Layer 5 of a small transformer language model trained on English Wikipedia (8 layers, counted from 0, width 96).
Take only the direct path to the model's output, skipping the later layers: a vector added to the residual stream pushes a token's score in proportion to its dot product with that token's output vector.

Output vectors of the tokens that the questions are about. A number n stands for (n - 128) times 0.014.
"allowing": 150, 99, 126, 168, 119, 111, 101, 109, 122, 136, 118, 101, 154, 103, 134, 125, 120, 111, 100, 42, 110, 79, 106, 152, 128, 132, 154, 63, 120, 139, 118, 123, 149, 170, 99, 122, 137, 106, 187, 128, 112, 90, 143, 102, 148, 90, 112, 114, 152, 142, 135, 99, 135, 144, 111, 218, 132, 182, 119, 119, 112, 101, 173, 79, 139, 99, 134, 155, 137, 128, 126, 134, 119, 124, 100, 78, 147, 116, 161, 105, 78, 185, 148, 162, 164, 128, 220, 150, 180, 162, 143, 116, 84, 176, 156, 102
" larvae": 132, 133, 125, 138, 143, 191, 124, 114, 150, 116, 127, 122, 102, 94, 140, 194, 148, 131, 117, 104, 133, 67, 126, 169, 128, 152, 135, 72, 124, 101, 166, 109, 175, 138, 71, 121, 150, 131, 147, 119, 106, 82, 196, 108, 162, 86, 116, 142, 154, 126, 154, 94, 138, 116, 109, 196, 101, 157, 132, 132, 84, 100, 143, 74, 141, 108, 129, 88, 145, 82, 135, 141, 120, 119, 88, 103, 135, 80, 160, 115, 144, 187, 204, 129, 132, 72, 194, 132, 108, 156, 146, 91, 101, 129, 154, 130
"[...]": 141, 166, 123, 122, 138, 128, 111, 116, 100, 113, 105, 128, 157, 82, 111, 151, 136, 125, 104, 87, 134, 88, 153, 127, 124, 135, 176, 69, 98, 145, 143, 141, 145, 145, 71, 185, 174, 103, 153, 82, 97, 144, 178, 128, 111, 103, 134, 129, 150, 108, 130, 92, 141, 146, 97, 228, 90, 182, 132, 161, 124, 129, 123, 69, 140, 127, 148, 125, 165, 113, 108, 109, 163, 124, 130, 80, 129, 113, 143, 90, 132, 183, 158, 181, 128, 122, 198, 111, 137, 112, 121, 95, 82, 128, 120, 111
" under": 139, 147, 112, 136, 123, 158, 140, 146, 138, 117, 128, 97, 162, 134, 120, 112, 125, 130, 100, 111, 95, 131, 144, 136, 133, 115, 141, 115, 124, 135, 136, 127, 131, 154, 122, 128, 153, 143, 126, 129, 116, 127, 143, 155, 98, 138, 138, 118, 139, 121, 132, 120, 120, 134, 111, 145, 102, 129, 104, 107, 134, 97, 117, 117, 135, 118, 144, 107, 127, 111, 134, 147, 117, 126, 93, 135, 147, 100, 148, 109, 103, 127, 126, 135, 135, 125, 143, 153, 145, 149, 127, 115, 121, 141, 153, 137
" increasing": 155, 134, 122, 156, 135, 138, 126, 117, 100, 92, 116, 115, 135, 97, 134, 123, 161, 141, 126, 64, 93, 143, 115, 144, 170, 132, 149, 89, 106, 113, 157, 95, 161, 138, 124, 126, 184, 109, 126, 120, 94, 102, 155, 120, 131, 119, 118, 134, 137, 122, 153, 87, 143, 141, 104, 189, 122, 181, 111, 140, 127, 111, 126, 81, 136, 114, 147, 124, 139, 137, 123, 155, 122, 102, 104, 91, 127, 139, 193, 113, 111, 145, 172, 128, 128, 87, 189, 129, 142, 147, 102, 79, 104, 163, 155, 111
"====": 141, 185, 128, 116, 157, 147, 114, 160, 119, 140, 109, 160, 76, 149, 99, 124, 139, 142, 156, 79, 107, 88, 153, 153, 142, 138, 132, 79, 80, 96, 123, 175, 155, 123, 118, 149, 169, 123, 88, 110, 143, 144, 133, 128, 109, 141, 82, 151, 196, 139, 148, 69, 151, 133, 120, 248, 120, 137, 178, 101, 99, 131, 95, 109, 150, 119, 138, 122, 139, 146, 135, 67, 165, 97, 108, 115, 115, 111, 121, 102, 88, 162, 147, 97, 104, 94, 189, 187, 106, 177, 102, 85, 106, 98, 105, 147
" causing": 156, 151, 123, 144, 128, 137, 132, 127, 110, 123, 115, 114, 127, 104, 124, 145, 134, 136, 140, 62, 92, 115, 101, 152, 148, 117, 163, 69, 120, 107, 144, 110, 140, 148, 118, 125, 174, 130, 147, 112, 121, 120, 155, 110, 137, 97, 104, 148, 185, 127, 137, 117, 171, 114, 114, 205, 127, 188, 121, 116, 111, 105, 142, 62, 153, 77, 117, 122, 135, 140, 102, 146, 124, 116, 105, 84, 157, 116, 181, 100, 100, 152, 144, 134, 138, 101, 207, 129, 133, 140, 128, 79, 108, 170, 149, 105
" following": 137, 169, 124, 126, 136, 139, 125, 156, 124, 153, 127, 99, 132, 116, 117, 133, 139, 101, 111, 91, 114, 131, 100, 130, 158, 95, 163, 87, 112, 140, 127, 114, 172, 165, 133, 111, 138, 118, 129, 119, 128, 110, 152, 137, 118, 71, 150, 122, 130, 133, 134, 100, 126, 103, 114, 154, 102, 151, 111, 115, 130, 114, 160, 124, 115, 120, 144, 91, 153, 108, 141, 146, 148, 127, 107, 135, 152, 120, 129, 116, 136, 128, 136, 117, 146, 111, 182, 116, 133, 140, 131, 98, 105, 149, 177, 135
"===": 113, 161, 125, 154, 151, 170, 135, 172, 118, 140, 94, 131, 128, 113, 111, 134, 139, 104, 141, 84, 114, 103, 181, 172, 136, 93, 131, 115, 89, 122, 122, 182, 169, 134, 106, 166, 183, 124, 71, 104, 159, 161, 134, 73, 145, 121, 115, 102, 185, 161, 119, 82, 133, 129, 122, 208, 142, 134, 136, 107, 108, 140, 103, 151, 151, 116, 129, 96, 146, 135, 127, 83, 152, 114, 109, 124, 102, 91, 92, 118, 112, 161, 132, 103, 160, 99, 130, 183, 81, 175, 94, 74, 110, 132, 132, 122
"Despite": 155, 139, 113, 150, 140, 179, 111, 79, 122, 125, 123, 111, 127, 136, 143, 157, 152, 96, 121, 76, 127, 104, 142, 162, 148, 104, 167, 86, 91, 98, 128, 121, 171, 135, 106, 121, 160, 133, 167, 105, 118, 120, 177, 116, 117, 114, 111, 175, 131, 157, 95, 91, 156, 151, 106, 218, 123, 141, 172, 115, 120, 115, 137, 87, 135, 106, 140, 140, 112, 130, 105, 106, 133, 74, 108, 108, 127, 114, 174, 109, 103, 188, 150, 164, 121, 130, 188, 148, 122, 139, 95, 84, 86, 145, 128, 87

Output weights of attention head 2. The head adds the sum of these rows, row i times number i of z. A number n stands for (n - 128) times 0.0032.
o0: 98, 103, 90, 148, 93, 122, 145, 112, 143, 129, 138, 108, 133, 159, 165, 139, 106, 98, 132, 128, 127, 133, 115, 165, 159, 104, 141, 131, 112, 120, 105, 102, 122, 107, 147, 132, 164, 146, 122, 138, 99, 92, 133, 113, 122, 124, 128, 123, 92, 175, 151, 135, 142, 141, 106, 149, 111, 104, 112, 70, 112, 99, 171, 130, 115, 138, 138, 144, 120, 157, 113, 163, 148, 108, 105, 128, 123, 72, 130, 137, 108, 63, 148, 118, 149, 121, 173, 170, 124, 143, 149, 146, 128, 147, 154, 135
o1: 128, 123, 132, 89, 121, 128, 115, 123, 122, 107, 101, 149, 118, 149, 116, 105, 159, 120, 149, 117, 154, 139, 153, 117, 151, 161, 98, 162, 118, 138, 113, 122, 146, 88, 91, 137, 155, 126, 137, 124, 114, 174, 131, 148, 137, 127, 111, 154, 138, 100, 90, 132, 118, 142, 138, 119, 105, 108, 143, 167, 157, 88, 107, 106, 113, 124, 173, 136, 150, 96, 131, 106, 84, 121, 161, 99, 104, 132, 179, 136, 150, 88, 174, 140, 145, 126, 133, 105, 123, 129, 137, 127, 177, 95, 127, 104
o2: 134, 132, 108, 148, 102, 143, 139, 123, 101, 149, 151, 108, 156, 100, 127, 146, 107, 140, 144, 91, 133, 131, 125, 145, 146, 125, 142, 153, 102, 145, 60, 134, 128, 106, 109, 90, 93, 156, 93, 123, 137, 114, 104, 148, 136, 150, 105, 145, 94, 139, 148, 134, 139, 116, 117, 175, 136, 111, 128, 92, 119, 122, 162, 133, 155, 140, 92, 114, 98, 150, 122, 115, 149, 115, 125, 142, 144, 75, 134, 111, 112, 69, 137, 119, 135, 110, 156, 154, 139, 166, 128, 121, 153, 141, 202, 153
o3: 117, 87, 145, 121, 116, 127, 124, 133, 134, 140, 156, 146, 90, 135, 139, 144, 106, 152, 99, 156, 106, 120, 121, 117, 100, 126, 153, 104, 166, 112, 170, 135, 128, 160, 138, 163, 154, 121, 201, 126, 134, 85, 129, 109, 133, 92, 175, 158, 117, 141, 134, 112, 117, 108, 119, 72, 121, 117, 145, 170, 114, 113, 119, 154, 150, 133, 132, 143, 93, 153, 107, 157, 120, 131, 101, 147, 150, 151, 88, 119, 140, 132, 136, 79, 118, 173, 89, 139, 135, 111, 131, 142, 139, 97, 112, 106
o4: 106, 105, 94, 133, 89, 109, 135, 120, 125, 141, 134, 129, 123, 126, 151, 118, 130, 137, 123, 112, 101, 100, 96, 163, 96, 152, 155, 132, 102, 163, 95, 138, 134, 146, 151, 117, 137, 132, 102, 123, 126, 138, 109, 135, 100, 93, 171, 139, 163, 129, 97, 95, 128, 134, 113, 124, 169, 117, 147, 100, 136, 161, 174, 128, 139, 146, 164, 138, 137, 122, 147, 137, 130, 124, 82, 133, 141, 94, 145, 153, 148, 87, 111, 127, 117, 134, 147, 122, 105, 119, 140, 122, 188, 98, 156, 143
o5: 125, 88, 124, 97, 123, 152, 136, 114, 123, 79, 166, 95, 129, 172, 164, 140, 94, 113, 127, 176, 138, 161, 113, 158, 155, 83, 146, 160, 131, 129, 130, 72, 130, 121, 172, 100, 134, 155, 126, 139, 101, 105, 110, 101, 130, 150, 114, 125, 88, 173, 164, 138, 139, 142, 116, 62, 95, 120, 112, 120, 103, 118, 131, 126, 88, 149, 158, 148, 126, 150, 107, 152, 136, 120, 97, 143, 118, 150, 127, 134, 111, 121, 125, 110, 155, 132, 168, 155, 100, 181, 132, 132, 99, 144, 58, 139
o6: 121, 70, 132, 127, 125, 107, 121, 145, 152, 142, 146, 107, 105, 176, 142, 119, 105, 86, 139, 156, 134, 125, 131, 142, 146, 78, 125, 124, 153, 63, 157, 100, 123, 130, 186, 127, 146, 163, 134, 166, 109, 87, 157, 119, 129, 142, 76, 115, 140, 159, 116, 142, 113, 129, 141, 113, 91, 113, 130, 126, 115, 122, 130, 121, 94, 129, 113, 134, 139, 133, 92, 158, 154, 122, 119, 151, 138, 157, 85, 136, 117, 175, 117, 157, 102, 137, 113, 157, 132, 93, 137, 138, 111, 146, 103, 126
o7: 131, 134, 83, 112, 89, 153, 115, 124, 104, 154, 150, 113, 135, 120, 142, 149, 141, 140, 145, 100, 134, 134, 148, 144, 114, 131, 120, 168, 110, 133, 91, 158, 138, 138, 85, 163, 150, 133, 129, 134, 102, 151, 136, 117, 142, 146, 183, 136, 138, 122, 136, 94, 115, 125, 103, 113, 137, 97, 136, 116, 111, 135, 118, 124, 142, 113, 152, 128, 124, 140, 147, 123, 111, 107, 132, 130, 132, 79, 139, 121, 145, 56, 160, 98, 118, 109, 119, 142, 128, 177, 110, 130, 189, 114, 137, 118
o8: 122, 95, 128, 145, 111, 115, 122, 134, 181, 112, 91, 110, 145, 130, 133, 119, 129, 125, 126, 167, 146, 140, 133, 153, 131, 100, 134, 111, 115, 123, 111, 133, 128, 108, 137, 96, 162, 167, 114, 149, 93, 111, 122, 100, 113, 129, 136, 133, 101, 163, 146, 113, 135, 133, 134, 47, 143, 117, 122, 135, 133, 167, 157, 138, 151, 132, 132, 121, 83, 159, 131, 128, 126, 109, 76, 118, 145, 162, 95, 158, 147, 145, 108, 123, 135, 126, 154, 148, 134, 144, 152, 153, 87, 99, 79, 166
o9: 129, 102, 130, 119, 88, 100, 144, 118, 139, 108, 133, 123, 104, 167, 153, 112, 129, 130, 104, 165, 149, 127, 115, 175, 127, 152, 118, 146, 119, 129, 162, 109, 130, 109, 159, 139, 165, 146, 129, 162, 84, 101, 113, 114, 96, 106, 132, 148, 111, 134, 125, 122, 143, 124, 118, 43, 120, 90, 123, 110, 128, 86, 128, 130, 131, 121, 161, 150, 95, 162, 145, 138, 160, 126, 108, 150, 105, 139, 134, 130, 169, 129, 117, 119, 120, 127, 158, 128, 106, 135, 136, 163, 141, 138, 95, 148
o10: 124, 123, 94, 157, 135, 98, 133, 122, 147, 98, 101, 128, 137, 117, 150, 118, 144, 107, 113, 188, 134, 116, 156, 142, 135, 109, 129, 133, 126, 150, 178, 112, 124, 130, 129, 157, 187, 110, 144, 115, 107, 159, 133, 107, 136, 99, 145, 115, 104, 88, 124, 139, 147, 131, 115, 123, 121, 129, 104, 80, 113, 94, 114, 119, 141, 125, 163, 116, 123, 142, 122, 146, 136, 163, 115, 102, 104, 122, 113, 126, 129, 108, 113, 151, 140, 150, 133, 127, 82, 126, 145, 128, 155, 127, 175, 115
o11: 125, 150, 121, 136, 158, 139, 108, 132, 128, 125, 127, 133, 105, 148, 140, 110, 123, 140, 73, 171, 115, 131, 131, 110, 135, 140, 123, 101, 143, 123, 180, 148, 122, 159, 134, 152, 125, 117, 132, 125, 124, 109, 140, 105, 140, 136, 138, 101, 128, 140, 157, 109, 113, 131, 118, 101, 122, 158, 148, 125, 101, 177, 107, 152, 113, 122, 116, 126, 160, 131, 136, 147, 145, 149, 103, 120, 117, 174, 94, 130, 134, 210, 115, 96, 105, 107, 115, 144, 106, 146, 114, 129, 68, 144, 24, 132
o12: 152, 185, 118, 121, 136, 149, 131, 100, 130, 162, 126, 136, 155, 169, 95, 130, 99, 140, 138, 77, 141, 135, 85, 137, 146, 146, 114, 122, 107, 121, 97, 142, 119, 123, 103, 105, 100, 144, 96, 125, 119, 101, 144, 161, 112, 166, 118, 135, 129, 138, 131, 111, 124, 107, 152, 197, 132, 142, 148, 122, 128, 145, 126, 136, 153, 115, 118, 134, 109, 101, 132, 106, 129, 102, 119, 132, 131, 88, 174, 156, 146, 79, 125, 101, 103, 74, 162, 115, 158, 140, 132, 119, 97, 152, 159, 155
o13: 143, 109, 140, 116, 147, 103, 139, 100, 108, 117, 93, 174, 122, 142, 132, 106, 141, 133, 82, 148, 155, 118, 130, 140, 129, 151, 133, 96, 133, 122, 139, 139, 120, 121, 139, 73, 134, 91, 182, 165, 135, 130, 149, 109, 125, 133, 71, 128, 113, 140, 118, 136, 130, 113, 154, 118, 141, 140, 117, 142, 148, 115, 111, 140, 120, 124, 137, 133, 91, 140, 137, 132, 132, 106, 119, 126, 145, 197, 102, 139, 148, 208, 121, 120, 133, 140, 135, 111, 126, 135, 151, 119, 86, 130, 66, 127
o14: 144, 161, 113, 131, 139, 158, 116, 107, 118, 163, 150, 118, 147, 108, 103, 141, 110, 122, 152, 105, 132, 153, 123, 157, 134, 133, 113, 93, 139, 97, 128, 117, 95, 138, 106, 179, 115, 120, 104, 118, 132, 145, 138, 151, 147, 149, 170, 136, 134, 106, 150, 124, 135, 121, 113, 17, 144, 148, 133, 153, 118, 139, 110, 106, 139, 103, 141, 117, 110, 126, 137, 134, 94, 138, 141, 129, 137, 167, 157, 121, 158, 111, 136, 106, 130, 133, 146, 121, 158, 139, 118, 129, 140, 109, 40, 111
o15: 110, 94, 118, 114, 141, 124, 115, 119, 113, 110, 154, 104, 113, 149, 163, 145, 112, 126, 117, 143, 121, 141, 113, 147, 158, 90, 127, 147, 121, 161, 89, 76, 150, 115, 143, 110, 142, 146, 96, 125, 120, 114, 101, 107, 147, 143, 147, 148, 96, 165, 129, 143, 126, 137, 149, 51, 93, 107, 115, 127, 110, 139, 121, 146, 119, 131, 141, 141, 141, 135, 108, 132, 129, 142, 81, 137, 136, 164, 111, 140, 139, 137, 153, 114, 141, 151, 188, 157, 115, 153, 123, 164, 117, 121, 73, 143
o16: 172, 159, 139, 127, 112, 156, 117, 135, 98, 154, 160, 107, 148, 137, 109, 144, 109, 127, 185, 87, 134, 133, 91, 133, 120, 126, 112, 117, 100, 102, 114, 140, 123, 149, 102, 82, 102, 131, 94, 141, 134, 91, 134, 149, 119, 174, 152, 117, 162, 113, 139, 122, 148, 127, 139, 166, 144, 128, 163, 132, 126, 125, 136, 133, 148, 85, 85, 147, 111, 118, 125, 128, 126, 121, 119, 134, 158, 86, 140, 125, 118, 102, 110, 139, 126, 95, 122, 117, 144, 131, 134, 112, 116, 162, 168, 136
o17: 130, 159, 200, 113, 118, 101, 123, 148, 107, 113, 99, 149, 109, 128, 128, 120, 171, 155, 140, 125, 139, 123, 128, 130, 107, 174, 102, 136, 139, 145, 126, 163, 130, 115, 114, 141, 110, 116, 111, 167, 103, 154, 149, 155, 92, 125, 82, 127, 172, 128, 96, 140, 137, 87, 161, 121, 123, 98, 130, 144, 127, 125, 128, 125, 113, 64, 114, 131, 107, 135, 144, 81, 132, 113, 186, 172, 118, 113, 141, 124, 176, 155, 114, 142, 104, 110, 136, 116, 113, 136, 119, 124, 139, 158, 46, 145
o18: 145, 148, 154, 113, 152, 158, 117, 119, 106, 140, 138, 127, 127, 126, 99, 142, 115, 152, 153, 104, 140, 148, 114, 126, 139, 141, 119, 96, 117, 107, 124, 155, 122, 123, 100, 98, 85, 132, 109, 142, 145, 106, 122, 138, 133, 155, 109, 148, 130, 152, 146, 116, 129, 115, 142, 189, 115, 144, 146, 162, 121, 142, 109, 129, 144, 125, 68, 111, 117, 129, 134, 102, 119, 117, 115, 134, 144, 137, 132, 124, 132, 171, 137, 109, 119, 107, 146, 118, 153, 143, 120, 129, 76, 139, 122, 146
o19: 91, 129, 86, 137, 138, 139, 106, 151, 148, 167, 177, 92, 126, 142, 129, 149, 87, 115, 126, 104, 92, 124, 155, 132, 124, 102, 130, 111, 103, 120, 131, 75, 185, 155, 121, 151, 162, 126, 170, 139, 116, 110, 91, 100, 171, 119, 187, 140, 131, 150, 151, 85, 113, 125, 130, 66, 132, 124, 117, 84, 156, 156, 144, 145, 141, 97, 151, 132, 117, 143, 110, 104, 110, 103, 98, 121, 139, 116, 132, 159, 144, 95, 154, 88, 139, 127, 134, 142, 127, 114, 141, 174, 137, 119, 105, 98
o20: 129, 117, 114, 140, 99, 107, 151, 136, 126, 88, 114, 118, 113, 134, 142, 132, 115, 116, 103, 183, 150, 115, 139, 132, 112, 129, 114, 135, 110, 142, 153, 145, 116, 140, 151, 132, 183, 130, 111, 176, 97, 113, 132, 101, 100, 124, 129, 121, 123, 148, 149, 133, 136, 127, 128, 22, 144, 114, 122, 100, 111, 130, 149, 132, 118, 121, 152, 120, 130, 154, 126, 133, 159, 133, 113, 142, 117, 145, 83, 124, 134, 122, 129, 122, 145, 123, 140, 135, 114, 164, 135, 141, 145, 168, 64, 150
o21: 132, 140, 158, 136, 153, 101, 127, 108, 157, 96, 119, 129, 151, 122, 112, 84, 125, 124, 123, 178, 129, 123, 116, 123, 123, 129, 145, 136, 154, 163, 188, 100, 103, 120, 172, 119, 141, 143, 129, 132, 141, 131, 127, 133, 114, 108, 103, 88, 113, 116, 110, 149, 127, 143, 125, 71, 141, 151, 118, 130, 103, 147, 106, 131, 129, 141, 129, 128, 120, 136, 138, 136, 148, 151, 132, 111, 89, 195, 122, 135, 134, 197, 68, 140, 140, 135, 126, 107, 104, 104, 138, 124, 81, 137, 75, 136
o22: 133, 127, 123, 156, 116, 132, 142, 109, 134, 127, 109, 129, 156, 99, 133, 162, 71, 128, 146, 146, 115, 106, 136, 84, 135, 124, 134, 109, 124, 172, 132, 131, 99, 139, 130, 114, 125, 142, 129, 132, 157, 108, 121, 116, 116, 102, 162, 124, 119, 128, 161, 146, 124, 147, 136, 181, 136, 144, 132, 108, 123, 137, 155, 136, 135, 146, 94, 80, 112, 134, 98, 142, 124, 143, 116, 114, 146, 105, 98, 104, 110, 100, 129, 110, 132, 149, 109, 129, 128, 128, 154, 136, 122, 125, 205, 149
o23: 86, 106, 140, 96, 123, 145, 124, 137, 159, 150, 117, 124, 116, 149, 111, 123, 126, 117, 141, 125, 131, 144, 121, 132, 132, 139, 131, 146, 117, 105, 95, 90, 155, 116, 145, 114, 103, 161, 125, 100, 137, 126, 122, 156, 143, 146, 86, 122, 129, 139, 124, 151, 146, 150, 140, 30, 136, 130, 131, 165, 155, 146, 130, 139, 126, 164, 113, 108, 121, 108, 94, 124, 142, 118, 120, 149, 154, 161, 106, 88, 117, 129, 192, 119, 117, 125, 136, 136, 158, 132, 116, 131, 128, 107, 93, 139
o24: 126, 73, 168, 122, 133, 96, 132, 154, 130, 90, 131, 150, 107, 99, 155, 135, 151, 124, 112, 167, 114, 103, 155, 100, 101, 128, 136, 131, 146, 139, 177, 138, 124, 149, 137, 128, 165, 115, 169, 132, 127, 126, 124, 100, 126, 86, 134, 132, 138, 128, 123, 144, 132, 130, 115, 67, 114, 128, 119, 164, 115, 129, 138, 129, 114, 121, 134, 146, 133, 142, 131, 152, 125, 148, 142, 126, 127, 182, 90, 119, 115, 186, 112, 134, 145, 172, 93, 123, 105, 122, 125, 140, 128, 105, 44, 111
o25: 142, 164, 104, 123, 141, 159, 122, 120, 111, 167, 139, 136, 140, 136, 108, 136, 96, 136, 132, 75, 135, 146, 101, 132, 133, 151, 121, 104, 119, 104, 113, 143, 116, 115, 108, 131, 86, 126, 113, 129, 145, 101, 140, 138, 125, 155, 130, 133, 131, 152, 151, 110, 114, 115, 138, 250, 132, 151, 148, 117, 129, 134, 113, 116, 120, 128, 92, 118, 130, 127, 136, 114, 137, 98, 129, 135, 131, 105, 162, 126, 129, 134, 135, 102, 110, 101, 144, 123, 159, 120, 116, 122, 111, 150, 173, 124
o26: 156, 134, 101, 124, 118, 139, 121, 100, 105, 135, 157, 149, 132, 101, 134, 139, 103, 112, 119, 105, 117, 139, 121, 129, 126, 118, 90, 124, 137, 180, 117, 150, 119, 95, 134, 146, 99, 142, 121, 123, 150, 120, 139, 137, 103, 153, 191, 140, 106, 78, 172, 144, 105, 147, 153, 63, 104, 142, 114, 116, 134, 137, 135, 101, 127, 124, 139, 114, 141, 116, 111, 154, 108, 134, 101, 113, 139, 163, 131, 107, 142, 152, 116, 147, 124, 137, 164, 139, 166, 133, 123, 142, 157, 100, 108, 128
o27: 163, 158, 176, 140, 167, 119, 127, 148, 143, 139, 128, 125, 127, 109, 107, 134, 134, 166, 105, 135, 119, 113, 136, 118, 129, 135, 132, 103, 135, 122, 159, 137, 126, 145, 130, 135, 101, 138, 110, 113, 142, 123, 126, 133, 130, 135, 134, 113, 152, 118, 113, 129, 126, 98, 124, 125, 136, 167, 121, 148, 107, 185, 106, 134, 148, 104, 94, 117, 138, 128, 156, 124, 127, 159, 136, 115, 131, 186, 123, 104, 147, 224, 65, 124, 112, 125, 96, 113, 123, 93, 104, 109, 79, 118, 83, 135
o28: 92, 116, 97, 146, 163, 145, 126, 104, 115, 105, 138, 117, 115, 182, 139, 90, 143, 111, 90, 152, 120, 130, 126, 161, 134, 121, 135, 81, 125, 96, 130, 127, 151, 149, 126, 117, 139, 112, 141, 137, 96, 110, 133, 123, 150, 111, 112, 129, 103, 166, 143, 82, 124, 137, 100, 183, 133, 125, 137, 129, 127, 147, 126, 145, 85, 156, 148, 147, 174, 144, 135, 125, 165, 122, 61, 128, 131, 119, 132, 193, 127, 150, 154, 94, 103, 98, 156, 141, 114, 151, 144, 119, 71, 121, 120, 124
o29: 110, 73, 103, 112, 117, 136, 140, 145, 110, 146, 165, 108, 131, 130, 106, 130, 104, 133, 128, 111, 145, 138, 135, 142, 173, 187, 136, 169, 128, 122, 103, 98, 128, 104, 119, 120, 94, 145, 106, 91, 139, 114, 103, 133, 146, 143, 76, 177, 121, 120, 121, 160, 140, 140, 120, 122, 84, 110, 120, 140, 145, 135, 142, 124, 138, 111, 104, 135, 97, 101, 128, 128, 165, 141, 144, 139, 150, 155, 142, 124, 120, 140, 129, 138, 187, 100, 117, 152, 129, 146, 102, 135, 152, 128, 98, 121
o30: 142, 130, 65, 134, 94, 151, 164, 87, 127, 90, 125, 97, 128, 144, 126, 139, 91, 113, 119, 149, 164, 160, 108, 160, 169, 139, 126, 127, 99, 137, 106, 138, 105, 88, 129, 126, 157, 132, 101, 144, 105, 104, 100, 94, 107, 139, 144, 147, 87, 153, 167, 127, 143, 140, 101, 119, 124, 110, 115, 103, 101, 110, 131, 130, 135, 160, 149, 123, 107, 152, 146, 149, 149, 130, 91, 114, 112, 102, 128, 137, 126, 61, 147, 105, 179, 114, 181, 163, 117, 181, 152, 141, 129, 145, 134, 150
o31: 155, 152, 122, 126, 106, 167, 156, 95, 133, 148, 142, 103, 154, 177, 122, 148, 106, 135, 117, 90, 132, 145, 87, 166, 159, 126, 134, 132, 93, 103, 64, 109, 156, 98, 135, 90, 97, 183, 106, 135, 92, 84, 103, 155, 110, 178, 126, 141, 97, 145, 164, 108, 109, 124, 139, 118, 131, 136, 118, 107, 152, 144, 130, 142, 139, 101, 130, 128, 96, 130, 122, 108, 142, 82, 110, 155, 139, 113, 182, 131, 156, 84, 134, 89, 122, 81, 154, 154, 168, 139, 119, 153, 94, 130, 152, 177

Each question shows a token from some text and the vector z that the head gathered there. A number n stands for (n - 128) times 0.022.

" c": 168, 127, 180, 123, 160, 113, 95, 171, 101, 130, 152, 84, 140, 92, 87, 131, 128, 106, 114, 132, 105, 87, 133, 84, 78, 174, 124, 62, 139, 131, 161, 131
Pushed up most: "allowing"

".": 170, 146, 163, 126, 150, 138, 121, 186, 97, 131, 124, 73, 143, 80, 89, 125, 117, 106, 131, 151, 80, 88, 104, 108, 66, 191, 90, 35, 169, 142, 141, 148
Which two tokens does it push up most, strongest first? "Despite", "===="

" \"": 132, 150, 139, 136, 155, 95, 95, 176, 88, 124, 152, 72, 132, 90, 102, 104, 140, 104, 123, 135, 88, 89, 143, 80, 96, 182, 133, 74, 120, 129, 137, 116
Which two tokens does it push up most, strongest first? " causing", "allowing"

"s": 102, 161, 109, 147, 161, 69, 87, 165, 71, 108, 149, 84, 125, 94, 108, 83, 136, 99, 113, 142, 71, 92, 151, 79, 111, 183, 149, 93, 113, 129, 109, 98
Pushed up most: "[...]"

" performed": 169, 138, 177, 133, 144, 134, 117, 186, 114, 134, 135, 61, 140, 90, 87, 124, 126, 107, 137, 140, 90, 88, 117, 107, 77, 178, 98, 46, 148, 135, 150, 148
Pushed up most: "Despite"

";": 155, 146, 141, 130, 149, 128, 94, 197, 104, 122, 144, 98, 139, 78, 101, 124, 127, 106, 124, 143, 111, 69, 141, 89, 84, 190, 130, 33, 141, 124, 165, 118
Pushed up most: " larvae"

" ": 149, 140, 155, 116, 156, 127, 105, 172, 121, 128, 143, 97, 154, 103, 87, 121, 133, 109, 139, 142, 117, 97, 133, 87, 67, 179, 115, 65, 168, 120, 155, 136
Pushed up most: "===="

"an": 114, 157, 121, 143, 159, 79, 90, 168, 79, 114, 149, 80, 129, 95, 105, 92, 137, 101, 118, 140, 79, 90, 149, 81, 104, 184, 143, 85, 117, 129, 121, 107
Pushed up most: "[...]"

"ulu": 167, 130, 172, 114, 147, 117, 109, 184, 107, 141, 151, 78, 156, 88, 97, 123, 144, 124, 135, 139, 110, 87, 129, 84, 59, 185, 109, 58, 136, 121, 163, 147
Pushed up most: "===="

"'": 143, 145, 139, 131, 144, 121, 84, 201, 92, 111, 149, 106, 133, 66, 94, 122, 122, 108, 119, 143, 111, 68, 144, 92, 88, 187, 133, 43, 134, 121, 155, 105
Pushed up most: "==="

" The": 152, 144, 152, 117, 155, 124, 107, 194, 97, 127, 139, 84, 158, 91, 94, 102, 152, 111, 143, 141, 108, 68, 133, 84, 53, 196, 113, 35, 163, 132, 170, 137
Pushed up most: "===="

"ter": 169, 127, 176, 123, 161, 113, 98, 171, 100, 129, 150, 85, 141, 91, 89, 129, 127, 106, 113, 134, 103, 86, 131, 84, 76, 177, 123, 60, 143, 133, 160, 131
Pushed up most: "allowing"

" a": 176, 120, 156, 145, 166, 125, 107, 174, 102, 132, 136, 89, 143, 93, 97, 117, 140, 106, 110, 154, 98, 60, 137, 75, 83, 185, 130, 45, 146, 130, 159, 139
Pushed up most: "allowing"